Layer 5 of a small transformer language model trained on English Wikipedia (11 layers, counted from 0, width 96).
A neuron's activation on a vector x is GELU(weights . x + bias), where the dot is the dot product.

Input weights of the MLP neurons that the questions are about. A number n stands for (n - 500) times 0.0023.
n18 (bias -0.032): 650 538 574 537 565 352 586 520 609 507 574 453 412 330 521 600 444 526 522 221 459 373 591 534 539 526 724 397 467 430 520 527 486 410 409 619 623 332 603 435 503 760 588 681 341 675 479 616 609 510 437 367 567 411 380 357 585 503 579 540 659 641 535 490 603 431 370 325 613 359 593 398 364 421 467 520 380 431 436 738 468 362 313 450 770 393 467 574 430 553 462 593 554 468 470 655
n25 (bias -0.020): 447 468 328 637 471 397 634 329 670 281 304 562 391 423 392 509 575 668 483 421 491 370 606 509 444 488 511 380 485 639 386 437 570 396 620 454 536 627 532 503 476 473 675 324 576 447 459 614 410 503 577 632 485 537 579 491 528 497 548 413 382 535 548 710 434 401 449 348 617 385 471 402 491 530 564 585 468 506 627 443 468 480 494 379 536 622 562 683 287 620 624 270 460 404 530 520
n27 (bias -0.013): 460 480 503 687 597 559 532 368 321 522 574 467 584 431 581 432 371 326 432 322 562 503 543 406 399 552 574 508 462 475 365 424 548 452 569 585 561 705 660 583 429 431 417 461 393 544 721 367 463 500 617 557 530 521 495 655 557 343 500 813 484 410 631 545 720 503 438 601 514 442 478 474 549 541 647 452 463 451 320 609 395 464 413 420 614 568 480 557 402 435 559 628 531 623 573 584
n29 (bias -0.030): 560 545 529 222 486 478 596 632 272 511 555 470 539 283 579 666 627 496 558 370 360 540 399 566 448 708 580 555 648 338 797 443 210 686 409 603 205 450 569 406 428 429 375 335 688 603 704 555 474 472 507 500 438 463 280 587 511 524 575 389 520 461 480 452 532 544 264 469 528 574 492 500 618 482 402 554 413 401 338 575 538 503 350 413 504 431 469 427 541 446 627 415 541 737 756 582
n34 (bias -0.027): 345 465 507 633 433 520 644 497 418 619 278 574 481 665 190 414 441 237 567 423 412 424 400 296 320 448 626 485 523 500 355 546 396 408 330 732 441 497 586 419 586 413 564 371 547 399 448 473 509 487 385 551 330 558 442 568 695 573 669 450 579 575 463 547 651 517 533 415 676 403 621 370 596 568 600 610 625 763 477 394 497 634 433 563 565 589 506 579 407 414 449 452 475 461 569 610
n57 (bias -0.033): 477 662 215 592 549 292 513 608 267 389 419 573 444 334 414 454 560 663 627 302 529 452 467 587 477 460 459 439 607 681 414 621 627 598 513 656 443 510 493 384 429 687 441 535 713 600 726 403 331 544 419 358 531 656 589 681 573 444 388 463 478 560 497 427 567 420 392 354 434 344 690 613 437 356 341 668 454 470 500 592 575 462 355 415 456 543 629 613 486 629 597 317 552 398 520 436
n77 (bias -0.036): 489 539 482 511 500 511 677 518 460 152 588 401 371 557 408 637 538 471 577 529 423 467 596 523 682 522 391 636 460 247 379 500 430 602 443 521 489 504 595 432 398 430 528 354 700 287 600 406 447 688 576 709 552 823 175 425 530 475 386 423 708 432 410 293 580 406 438 545 415 608 461 471 557 435 507 574 581 518 529 511 475 562 392 555 482 295 621 649 752 548 518 280 374 475 565 806
n88 (bias -0.041): 471 276 456 319 465 606 652 471 482 550 230 612 564 607 504 416 584 371 342 493 427 482 717 387 258 489 629 560 708 355 425 613 341 454 418 574 558 522 486 464 544 441 472 455 603 630 465 526 566 370 684 578 500 459 362 507 437 712 614 687 326 561 493 845 496 414 558 381 479 496 512 532 635 532 589 437 443 694 460 551 391 469 545 364 504 383 500 345 275 372 671 560 318 443 786 725
n97 (bias -0.031): 677 655 515 477 171 740 412 323 584 443 518 597 444 670 577 578 436 598 507 566 287 446 432 441 575 440 432 448 693 722 354 477 395 426 541 633 599 550 366 387 723 639 339 413 609 747 581 338 611 294 569 465 531 350 507 586 465 552 478 593 366 648 380 567 270 646 319 460 399 647 600 318 672 519 579 516 530 386 276 693 592 236 264 531 530 459 447 457 480 380 648 484 419 474 645 668
n104 (bias -0.042): 380 585 431 570 578 666 595 791 416 780 552 575 770 549 480 518 256 398 581 341 438 477 545 421 620 474 532 451 489 560 231 641 457 408 552 570 492 662 541 522 508 632 407 547 613 724 711 626 292 284 409 476 438 539 672 339 363 444 493 465 338 644 478 461 431 681 600 511 414 639 355 368 466 489 433 341 519 704 427 350 279 496 516 438 299 199 605 468 420 415 493 258 566 683 416 642
n129 (bias -0.034): 324 536 406 479 420 618 462 645 761 442 470 623 537 395 431 523 259 486 437 685 540 611 578 408 513 432 487 541 650 442 645 672 493 490 466 480 620 531 604 517 617 422 332 688 374 619 617 521 394 408 483 436 332 287 631 456 606 380 510 573 620 422 621 614 572 525 476 507 225 391 396 517 507 435 365 364 657 486 639 403 596 685 514 465 503 259 277 621 352 306 487 643 636 520 548 343
n144 (bias -0.050): 527 575 599 473 431 531 483 412 460 507 308 402 596 324 364 444 511 403 412 541 532 538 599 462 487 437 541 429 433 870 483 517 308 493 352 507 463 671 566 871 581 512 279 336 648 627 349 598 466 430 705 424 466 368 491 695 469 575 532 371 394 403 484 545 392 629 442 299 329 577 606 557 342 517 609 582 474 457 595 306 497 474 535 562 490 379 682 503 592 524 643 626 454 342 483 558
n171 (bias -0.047): 456 418 859 541 533 567 511 694 404 437 668 730 361 405 653 543 593 386 568 586 475 493 504 404 551 584 521 574 595 281 402 519 387 540 612 432 556 399 547 493 619 510 435 657 519 526 488 324 328 334 504 306 700 381 493 547 454 514 708 324 521 610 507 538 630 523 552 603 533 160 524 511 612 529 562 346 493 592 504 537 608 402 405 335 478 258 416 349 220 190 575 697 471 286 618 610
n181 (bias -0.046): 673 428 413 602 431 424 433 616 478 655 720 612 735 272 456 504 445 389 464 689 532 625 456 790 592 482 367 507 518 551 526 549 694 518 273 532 541 451 427 588 455 520 372 419 599 593 607 269 306 266 608 527 245 550 500 712 416 794 440 624 538 341 567 542 586 365 601 486 639 430 403 478 482 485 456 492 453 274 421 477 467 461 519 549 166 464 379 545 249 545 684 391 385 657 593 436
n193 (bias -0.019): 590 409 664 338 612 517 571 622 551 522 493 424 393 483 489 490 511 443 431 442 643 524 513 581 576 610 522 543 664 511 430 459 303 539 377 425 327 503 566 520 483 460 507 294 690 709 442 367 444 402 659 413 321 301 446 626 528 741 384 538 591 426 249 413 693 507 306 315 500 657 500 409 570 439 573 362 576 591 620 182 500 497 469 648 601 493 553 535 429 548 621 380 523 354 683 338
n199 (bias -0.041): 676 483 337 467 486 573 214 504 295 676 639 507 482 535 443 528 636 401 410 467 524 565 496 623 254 514 332 552 802 470 454 633 584 434 307 711 590 249 678 430 576 549 416 719 621 814 572 559 588 529 622 496 460 493 364 493 460 636 486 467 460 390 486 504 464 441 471 548 521 500 473 440 518 603 310 478 434 450 598 496 483 785 386 263 193 472 585 627 462 572 524 448 438 591 565 462
n206 (bias -0.051): 392 614 274 616 393 261 559 504 23 572 414 468 575 367 316 406 367 433 492 534 423 769 583 771 396 600 599 504 395 567 575 783 410 455 289 537 462 419 381 492 326 362 475 600 693 571 796 461 585 403 630 383 590 552 354 574 721 648 593 632 640 496 620 421 555 256 801 597 479 617 367 328 343 592 425 491 566 441 163 589 541 332 530 393 290 508 666 543 354 623 622 456 366 715 470 440
n217 (bias -0.023): 690 366 241 334 512 304 320 424 487 737 671 504 372 438 634 480 535 566 354 560 492 419 459 674 591 429 275 665 383 544 463 538 436 537 467 699 664 304 537 690 259 603 360 335 641 696 603 478 458 345 529 496 491 383 411 595 668 635 640 385 481 454 775 569 601 283 551 282 328 728 505 454 336 412 611 415 279 500 564 301 752 746 457 428 412 480 533 629 244 724 686 404 707 689 458 335
n248 (bias -0.015): 388 584 412 510 323 473 420 416 426 614 497 610 550 639 500 646 535 473 565 534 574 592 348 458 572 394 393 240 517 656 421 561 500 497 490 503 376 527 614 694 527 534 254 375 565 297 628 288 445 543 390 780 544 614 447 293 624 556 490 493 596 533 350 549 359 476 439 645 598 676 609 394 595 473 339 575 444 450 592 690 471 335 610 510 517 650 424 565 458 585 717 559 309 523 426 401
n249 (bias -0.045): 646 615 500 425 355 614 532 712 606 492 554 599 694 458 661 524 500 542 684 511 493 692 680 569 410 382 470 275 277 422 500 680 511 452 352 633 419 625 404 386 475 397 445 616 471 402 167 493 356 609 384 710 511 416 388 541 406 647 302 578 640 500 560 329 380 536 613 490 404 622 611 301 534 566 497 357 617 427 607 287 449 593 453 475 619 500 659 552 456 532 405 526 323 393 514 335
n251 (bias -0.036): 201 504 370 460 447 240 655 261 488 459 327 482 220 381 529 360 439 504 677 492 590 587 404 573 714 546 748 504 519 323 553 457 674 417 424 587 527 488 375 443 433 447 751 564 635 430 463 745 553 434 733 220 627 524 355 641 460 667 489 563 543 299 548 484 757 351 707 519 344 619 703 535 496 434 626 583 492 307 579 602 677 482 344 366 473 485 607 558 520 351 406 618 646 435 531 362
n317 (bias -0.045): 459 427 523 401 570 511 515 617 353 432 325 755 381 667 560 653 682 526 573 435 406 420 267 742 507 455 567 284 519 333 548 342 692 412 400 394 263 340 515 297 610 562 430 675 339 448 380 640 610 466 654 430 761 356 367 522 720 643 439 317 330 541 536 593 538 313 375 699 441 537 447 567 356 721 681 569 430 433 481 508 540 589 430 336 335 511 548 469 654 379 576 543 427 507 711 478
n324 (bias -0.018): 555 464 519 570 473 377 478 606 609 580 536 626 610 429 497 603 343 368 554 633 282 535 460 435 527 358 278 557 481 648 366 575 398 606 317 512 484 399 536 424 513 571 558 449 538 562 391 597 585 593 630 365 427 487 561 421 708 503 274 560 710 537 559 416 369 490 459 362 403 651 541 540 250 590 595 532 539 552 465 409 554 482 446 595 525 373 442 428 418 572 614 523 356 482 593 759
n338 (bias -0.014): 421 535 685 571 454 517 480 554 543 557 352 556 677 326 450 749 644 526 468 551 487 405 497 448 461 507 610 473 398 282 461 547 683 510 503 516 540 307 604 559 389 354 539 431 486 500 440 700 716 483 510 606 585 583 364 353 466 494 557 513 672 298 510 566 503 486 678 728 386 484 366 490 321 503 343 408 435 447 338 534 445 617 383 236 639 523 503 485 255 550 358 594 452 712 407 525

Each question shows a token from some text and the vector x that enters the MLP there. A number n stands for (n - 500) times 0.0086.

"s": 400 480 319 399 335 527 472 459 473 538 495 428 515 650 805 344 352 596 399 461 585 483 373 711 508 459 511 686 498 444 729 414 338 486 523 302 356 471 457 372 560 661 580 298 511 529 520 500 584 465 432 634 526 572 479 267 402 445 466 259 474 571 736 589 526 444 533 611 621 492 621 818 321 523 449 466 710 510 576 237 459 431 513 516 559 747 547 508 474 545 334 523 527 614 440 588
The most active neuron and its activation: n217, at about 2.2

",": 634 415 345 457 382 478 581 478 556 358 430 308 670 422 681 460 349 326 361 547 520 470 480 634 530 474 414 668 611 578 664 313 470 520 579 281 378 417 521 311 547 725 347 376 690 659 447 535 731 547 532 596 524 496 665 401 424 432 500 440 438 572 633 635 465 349 484 679 682 552 579 514 570 484 387 597 626 429 557 370 579 244 620 607 499 744 477 416 494 454 263 541 440 391 332 559
Which two neurons fire most, strongest first? n97, n248

"u": 486 268 527 389 280 413 400 362 443 353 478 490 556 555 653 453 527 440 528 405 500 333 378 548 558 606 528 806 552 590 720 163 501 482 568 237 441 480 506 444 573 596 516 586 556 652 486 529 428 668 433 524 358 517 589 319 289 501 610 415 304 441 521 767 613 425 592 589 688 577 539 569 448 553 506 553 536 407 416 481 562 356 669 565 532 752 647 576 501 580 457 556 589 382 355 357
Which two neurons fire most, strongest first? n25, n251

"el": 365 484 479 421 341 427 370 380 472 278 454 368 633 537 647 582 330 314 581 530 476 418 402 615 652 535 343 673 461 619 824 429 432 507 555 261 315 365 536 476 584 477 499 372 575 628 541 301 658 665 313 384 397 516 732 426 487 385 540 340 461 526 621 663 611 475 464 650 730 502 559 627 448 638 464 527 582 503 541 398 452 441 664 494 668 627 663 515 474 473 260 468 670 494 418 451
The most active neuron and its activation: n29, at about 0.36

"as": 538 417 392 319 263 531 435 597 421 365 484 270 605 578 666 384 490 267 495 429 582 456 431 490 508 598 500 805 632 682 596 366 457 486 538 451 334 484 512 426 708 512 595 419 461 609 446 368 484 573 506 589 383 534 650 466 419 379 614 301 321 515 559 702 582 675 460 628 443 485 679 493 464 548 406 451 515 410 519 314 371 493 638 522 570 828 719 538 364 655 418 557 585 390 379 562
Which of these neurons fires most? n144

"hy": 325 441 449 450 305 471 433 486 631 492 488 251 452 589 740 317 330 276 525 576 535 546 582 583 590 495 319 614 491 403 692 422 507 520 448 239 412 556 509 316 681 591 472 616 529 618 454 448 509 561 484 605 260 594 522 395 429 322 544 454 447 579 585 726 653 522 492 444 658 533 547 690 527 398 371 489 684 543 533 402 438 436 654 532 742 655 558 457 354 796 260 431 384 483 504 554
Which two neurons fire most, strongest first? n129, n193

"ide": 331 437 535 616 410 480 410 607 498 430 487 368 603 518 796 206 307 344 574 564 575 521 558 465 518 673 452 636 560 352 605 419 512 533 427 366 398 406 569 341 424 591 371 415 492 590 394 445 601 534 476 643 326 597 549 291 532 447 471 405 613 588 644 599 437 634 773 408 614 488 686 766 656 472 515 480 480 537 407 515 436 371 584 596 631 753 624 452 322 343 296 535 528 448 375 395
The three highest activations, in order: n34, n171, n249

" per": 417 401 444 385 394 577 494 367 479 369 321 435 575 552 735 258 312 269 456 347 553 527 501 645 414 691 262 730 608 411 602 352 556 580 440 459 375 350 533 323 541 730 393 670 739 625 591 582 706 583 419 606 375 497 443 324 449 537 360 579 493 594 582 641 572 490 465 546 526 555 610 665 459 508 340 490 476 451 557 459 502 475 551 622 483 785 570 514 550 581 221 494 473 452 509 480
Which of these neurons fires most? n199

"cy": 534 394 423 334 328 454 440 446 585 512 581 400 589 759 754 393 394 294 513 450 581 472 414 624 410 535 527 527 653 544 664 299 521 485 529 295 475 527 431 443 563 570 512 382 535 515 358 411 613 496 320 565 282 548 717 399 375 391 591 265 368 499 463 690 550 474 471 541 754 689 533 560 437 584 427 419 710 471 381 386 437 533 660 635 697 727 544 569 504 564 289 482 561 590 282 547
Which of these neurons fires most? n248

" 2008": 492 437 598 492 389 491 398 621 494 248 443 306 648 529 769 438 431 322 365 417 561 455 467 598 464 428 396 732 603 577 628 284 420 587 414 116 396 487 460 466 436 723 577 470 606 603 356 534 616 462 485 466 322 530 677 412 580 533 480 503 395 464 649 562 517 599 646 413 454 418 742 669 590 434 462 622 618 365 547 447 419 414 573 567 607 763 524 316 640 631 231 458 521 458 440 609
Which of these neurons fires most? n144

" ": 501 440 402 644 373 537 505 545 487 478 420 349 644 450 599 319 307 379 401 355 560 564 545 626 500 492 397 706 606 421 618 315 456 417 602 387 457 407 601 390 408 835 348 492 771 601 651 472 550 639 348 547 486 575 506 365 408 461 448 461 549 606 678 701 601 513 624 654 579 493 595 618 484 519 524 381 471 525 501 346 457 359 639 579 531 632 669 354 461 574 139 413 413 478 309 450
Which of these neurons fires most? n104

" final": 560 344 443 430 522 477 487 454 423 202 477 372 647 461 666 362 368 312 495 547 543 434 474 661 394 651 445 763 618 505 597 386 415 639 559 92 269 402 422 473 403 636 558 651 606 566 568 485 719 526 410 443 432 534 541 370 457 561 456 521 581 602 637 480 572 487 617 489 642 371 623 560 417 533 478 486 481 350 480 549 494 463 576 622 575 872 629 346 455 559 416 359 462 670 326 443
The three highest activations, in order: n206, n29, n181

"f": 491 422 375 530 462 536 520 476 547 325 546 534 659 582 686 439 260 312 524 454 510 335 621 684 499 635 397 650 602 381 457 412 587 633 385 287 512 447 395 381 597 693 435 620 515 687 526 349 488 557 336 656 377 605 512 361 407 473 537 463 320 491 699 660 546 580 511 539 585 591 654 724 449 539 320 468 422 471 604 477 331 311 575 416 638 770 562 268 388 523 353 524 531 607 346 475
The three highest activations, in order: n104, n181, n88

"\n": 582 452 445 386 303 538 512 497 430 314 432 525 577 368 655 436 467 374 439 510 637 344 537 537 404 582 318 532 634 564 674 471 585 517 507 268 522 374 391 309 372 751 470 549 684 515 509 527 677 585 479 562 440 512 736 383 525 329 487 301 458 483 706 596 544 519 715 621 642 548 607 723 366 406 393 469 642 455 509 435 622 282 492 571 547 697 536 512 590 579 243 460 370 438 300 619
The most active neuron and its activation: n57, at about 2.2

"ra": 560 352 418 550 424 390 532 429 629 480 516 460 555 602 502 292 372 409 506 408 426 400 470 729 602 543 620 720 547 369 612 318 554 656 454 382 431 419 378 296 464 714 567 577 471 581 473 364 489 573 290 564 382 509 624 413 337 403 499 371 435 490 619 605 677 649 655 564 671 340 515 810 402 526 604 386 554 487 508 390 491 500 463 435 773 630 645 492 360 565 238 570 563 562 278 552
Which two neurons fire most, strongest first? n18, n251

"e": 458 178 389 512 140 548 424 424 442 335 433 500 597 507 700 420 440 442 483 429 647 408 487 542 604 566 582 714 483 326 653 254 469 503 555 336 400 414 491 425 534 672 507 387 511 599 445 484 598 485 465 537 544 679 691 516 481 421 635 304 513 522 621 539 541 500 512 529 770 565 669 711 570 527 548 458 493 399 497 413 438 440 646 520 569 728 579 546 436 592 225 515 512 409 295 508
Which two neurons fire most, strongest first? n25, n251

" month": 470 441 552 338 403 505 459 671 561 291 491 601 666 635 715 443 232 347 447 489 608 512 470 523 474 609 342 701 579 404 615 233 383 500 487 162 298 361 534 474 448 826 555 607 617 547 499 367 692 572 418 506 439 441 524 420 382 523 525 531 418 587 601 450 614 581 625 444 478 414 568 702 653 459 433 494 610 477 498 443 402 378 542 561 666 764 586 435 591 555 375 298 461 550 337 506
Which of these neurons fires most? n193

")": 558 358 477 593 285 529 584 461 610 510 527 344 639 611 724 461 519 346 378 594 571 411 393 561 497 643 470 694 688 628 780 381 450 504 533 278 451 418 414 288 424 747 457 374 658 629 403 472 634 578 501 572 423 450 723 326 470 423 421 395 535 505 629 524 562 384 633 516 575 506 649 619 467 367 381 555 646 423 465 399 579 398 600 621 576 702 437 379 378 546 178 413 353 436 371 512
The three highest activations, in order: n324, n193, n181

" 19": 427 326 637 644 416 636 485 475 522 190 401 313 560 557 677 472 488 269 402 404 508 483 467 716 429 467 396 721 666 435 623 287 508 508 552 335 311 518 526 303 412 734 475 615 538 619 477 481 646 491 436 563 291 429 710 353 537 459 527 369 407 502 702 586 534 403 617 551 527 502 654 661 460 513 422 507 527 379 431 538 486 426 544 664 582 838 517 380 637 530 327 522 579 411 403 520
Which of these neurons fires most? n317

"w": 559 407 546 497 335 528 509 368 482 409 424 547 594 605 588 375 300 447 495 490 390 445 433 555 602 583 403 702 402 423 644 332 576 596 498 286 551 388 357 371 491 596 472 547 643 502 487 438 665 378 312 646 387 517 602 236 254 507 415 369 532 443 709 575 623 526 691 525 623 605 705 785 529 656 495 503 448 556 515 356 482 384 649 537 738 615 625 316 460 599 444 412 412 610 362 486
Which of these neurons fires most? n338

" in": 329 435 503 498 296 572 469 558 467 445 369 479 724 514 703 297 374 408 373 425 521 674 553 727 419 573 470 728 603 491 460 323 592 437 408 402 318 362 528 390 485 739 378 516 646 597 540 585 702 503 419 537 595 474 522 362 420 497 415 480 393 507 503 569 545 513 678 718 658 570 626 535 581 467 399 477 632 539 643 313 495 310 658 665 507 646 554 477 480 511 193 464 435 384 341 459
The most active neuron and its activation: n104, at about 1.8

" S": 572 335 403 560 272 433 541 459 498 380 474 317 554 682 639 377 428 478 314 346 602 441 349 598 533 544 640 749 545 364 665 334 618 531 573 375 510 421 550 313 495 731 510 339 528 518 599 342 469 626 442 514 551 473 692 402 509 463 567 432 463 670 669 665 662 591 548 561 588 526 633 608 509 568 303 315 505 461 498 312 401 298 541 628 555 644 616 459 518 654 248 408 457 547 349 541
Which two neurons fire most, strongest first? n18, n25

"ne": 554 295 358 355 267 531 481 446 549 448 433 374 737 517 639 356 341 321 506 458 555 464 552 680 467 593 433 651 544 379 627 308 559 493 408 385 370 443 441 436 461 528 372 526 631 518 470 438 631 456 649 587 437 495 602 248 431 572 419 405 614 506 534 713 603 653 797 515 671 453 693 675 514 440 523 361 472 444 537 512 428 503 639 515 637 721 675 492 369 511 382 522 502 447 210 592
The three highest activations, in order: n88, n181, n338

"c": 391 445 371 514 469 529 452 661 506 391 409 416 627 495 647 404 364 309 332 364 615 421 457 691 490 440 273 778 678 406 626 300 632 404 369 453 475 232 489 427 720 552 424 487 659 638 607 346 582 574 358 648 396 501 568 364 595 492 500 504 440 471 599 654 402 497 613 583 612 690 658 589 403 490 510 461 591 503 449 488 461 496 724 514 575 656 698 455 379 471 240 547 426 432 459 486
Which of these neurons fires most? n199

" st": 601 293 392 563 540 508 504 504 603 365 419 501 628 601 742 290 400 285 432 394 399 574 499 544 501 661 421 709 612 406 623 306 499 566 513 400 434 457 431 265 417 705 547 567 586 515 488 485 582 546 283 560 468 454 627 233 483 462 417 523 532 543 756 528 542 504 574 499 642 490 627 678 450 593 416 317 479 537 475 473 460 468 492 751 524 710 681 294 536 609 294 435 388 625 345 436
Which of these neurons fires most? n324

" two": 697 364 307 525 452 472 407 450 395 274 490 477 676 468 684 320 319 390 548 422 468 300 519 648 373 487 504 630 603 373 685 436 579 580 476 297 330 558 557 409 405 777 508 511 548 469 398 495 655 612 343 521 384 520 471 379 587 592 513 376 567 565 750 568 656 621 554 585 681 392 516 746 639 508 468 459 604 404 483 314 580 482 507 664 636 629 545 387 405 452 226 425 535 493 362 501
Which of these neurons fires most? n18

"il": 555 408 408 565 395 497 475 466 512 386 497 509 625 344 713 307 294 353 518 481 571 369 565 636 398 576 535 679 577 590 824 337 511 489 551 403 342 411 487 376 588 489 429 363 576 628 647 434 524 612 411 449 529 439 579 391 450 367 464 342 570 573 561 719 465 502 635 525 764 479 615 674 359 515 640 427 501 501 384 303 478 530 601 578 620 883 537 415 335 422 367 360 637 508 468 386
The most active neuron and its activation: n25, at about 1.6

"ur": 462 542 520 507 369 519 452 421 548 440 382 350 690 511 712 322 351 356 348 529 479 348 536 582 388 644 467 659 562 502 618 308 619 542 282 271 369 511 472 319 669 505 477 478 614 614 362 533 461 604 260 561 357 595 631 381 348 404 505 560 462 537 673 762 594 524 788 543 627 603 629 694 434 482 476 448 545 469 511 467 498 339 571 617 547 666 678 373 275 522 447 477 535 540 432 518
The most active neuron and its activation: n88, at about 2.3

"t": 489 357 262 601 330 561 523 545 728 271 509 599 580 453 674 389 290 389 408 412 549 448 746 589 458 559 382 708 605 480 617 375 429 594 413 240 566 400 351 509 527 635 491 479 540 600 305 519 610 537 271 642 431 546 733 331 403 510 518 385 432 464 526 597 660 379 452 514 562 468 549 616 534 391 480 544 582 447 563 457 495 451 551 580 625 830 559 417 368 708 317 554 478 592 409 446
Which of these neurons fires most? n25

" of": 435 508 523 478 315 340 569 474 454 330 481 473 677 516 736 313 332 360 326 398 496 498 507 584 367 498 347 716 617 542 604 218 438 644 452 312 372 401 495 330 505 673 430 458 529 592 460 491 802 539 371 586 664 491 599 377 423 466 480 437 457 529 701 637 516 535 572 661 680 425 601 658 547 478 459 472 606 499 667 399 530 348 586 684 469 741 402 586 488 494 428 505 535 533 321 433
The most active neuron and its activation: n248, at about 0.15

"ed": 488 427 517 561 294 424 464 579 544 372 459 588 627 529 663 334 402 519 358 481 698 502 596 719 590 590 380 720 622 488 633 257 427 549 464 346 325 387 506 509 520 520 510 429 509 564 579 463 666 456 455 595 514 507 685 274 361 462 504 393 510 498 604 655 479 654 618 455 653 433 606 693 542 512 490 407 388 358 491 264 596 301 590 638 616 735 465 411 252 419 291 499 613 537 363 543
Which two neurons fire most, strongest first? n181, n171

"ly": 492 273 401 578 246 355 464 585 533 424 516 337 538 545 713 351 418 415 445 678 489 374 593 568 501 588 401 709 585 458 310 335 495 512 448 362 499 399 666 390 438 690 377 461 538 599 519 431 590 520 389 504 595 721 641 495 473 528 537 475 466 576 568 450 496 402 503 552 793 429 383 701 622 512 585 582 692 490 562 301 490 291 519 609 639 709 616 458 496 528 252 349 527 521 306 502
The most active neuron and its activation: n77, at about 1.3

"at": 616 412 435 567 404 455 506 577 592 349 533 378 554 639 683 393 183 574 505 555 484 369 505 595 619 523 417 725 421 431 810 449 502 546 476 303 294 471 432 439 529 637 660 503 487 617 450 398 676 654 382 654 406 488 521 329 312 322 440 290 454 513 537 530 662 456 485 499 641 357 672 667 371 559 529 465 539 440 501 362 506 494 487 718 500 787 639 441 298 613 327 621 486 498 396 456
Which two neurons fire most, strongest first? n18, n249

" ma": 609 387 331 446 342 496 495 478 580 363 519 249 586 455 613 389 423 272 446 443 529 536 492 692 367 555 418 639 602 373 729 347 572 492 584 418 270 515 508 350 513 679 401 612 601 598 515 418 586 702 353 590 347 457 415 408 487 370 463 358 425 556 610 663 612 548 553 618 506 565 563 745 361 678 474 519 629 459 627 319 621 450 715 539 544 732 561 471 394 553 177 544 416 489 361 568
Which of these neurons fires most? n199

" re": 326 326 436 516 360 584 554 514 466 344 444 377 659 441 679 244 389 415 477 350 552 438 566 558 434 716 333 622 594 399 522 256 552 647 500 576 294 338 516 303 443 745 421 526 657 606 538 472 581 614 438 562 443 530 551 494 427 435 515 502 615 572 683 501 571 686 442 594 583 575 605 719 506 512 514 433 491 404 594 567 446 338 610 595 545 761 634 464 524 452 334 318 445 528 213 532
Which of these neurons fires most? n57

"ia": 482 365 491 442 236 359 430 488 469 501 556 294 490 489 596 395 467 265 533 487 556 503 369 568 517 493 576 694 635 513 766 331 518 366 492 251 325 503 446 390 474 514 623 460 564 660 450 429 662 599 523 516 363 501 557 324 496 367 591 305 366 515 561 667 561 530 602 595 717 433 642 721 425 462 444 382 699 354 508 411 469 563 663 580 702 720 571 656 411 641 317 615 535 454 383 520
Which of these neurons fires most? n251

"et": 445 446 391 676 379 490 417 685 534 346 425 381 638 605 727 543 314 385 486 466 573 432 454 592 584 593 226 635 445 738 631 325 458 563 440 182 450 459 420 487 556 574 508 469 505 647 383 471 587 529 302 518 434 696 512 473 395 318 540 412 426 447 619 546 513 592 221 510 591 423 714 513 423 471 488 505 641 474 672 351 558 546 608 657 679 845 651 424 413 577 340 552 492 404 402 461
The most active neuron and its activation: n144, at about 1.1

" show": 523 326 430 420 394 516 492 574 428 368 412 425 707 680 742 363 355 276 475 580 541 523 375 632 474 614 427 695 646 411 694 323 562 640 485 346 453 432 340 361 358 649 480 559 622 552 419 469 635 612 326 504 449 470 761 324 478 518 530 546 454 667 595 434 491 452 509 440 606 408 582 843 409 466 549 519 562 491 568 313 456 398 584 685 563 647 673 427 456 599 340 385 392 513 412 464
Which two neurons fire most, strongest first? n324, n193

"ce": 326 354 422 523 321 446 532 462 525 440 550 378 573 698 728 468 276 334 576 434 557 623 625 575 484 457 344 573 634 596 653 300 565 624 490 284 341 367 527 434 465 587 397 371 448 528 632 539 617 600 393 693 378 601 477 389 513 467 528 366 484 516 650 639 442 482 483 368 634 443 677 610 417 504 639 605 541 442 425 378 344 386 591 625 819 752 623 396 334 648 348 485 512 472 345 548
The most active neuron and its activation: n248, at about 3.3

" de": 296 422 430 449 421 436 555 431 357 405 482 278 558 500 775 384 331 254 387 406 528 638 522 716 470 729 381 687 606 449 623 368 537 503 399 200 438 380 495 462 605 624 427 378 650 606 566 345 622 662 442 561 536 492 541 465 395 532 659 443 496 640 567 648 426 510 555 683 720 488 639 514 533 474 521 362 543 422 499 575 431 429 691 742 502 644 539 515 529 520 266 396 495 435 264 518
Which of these neurons fires most? n206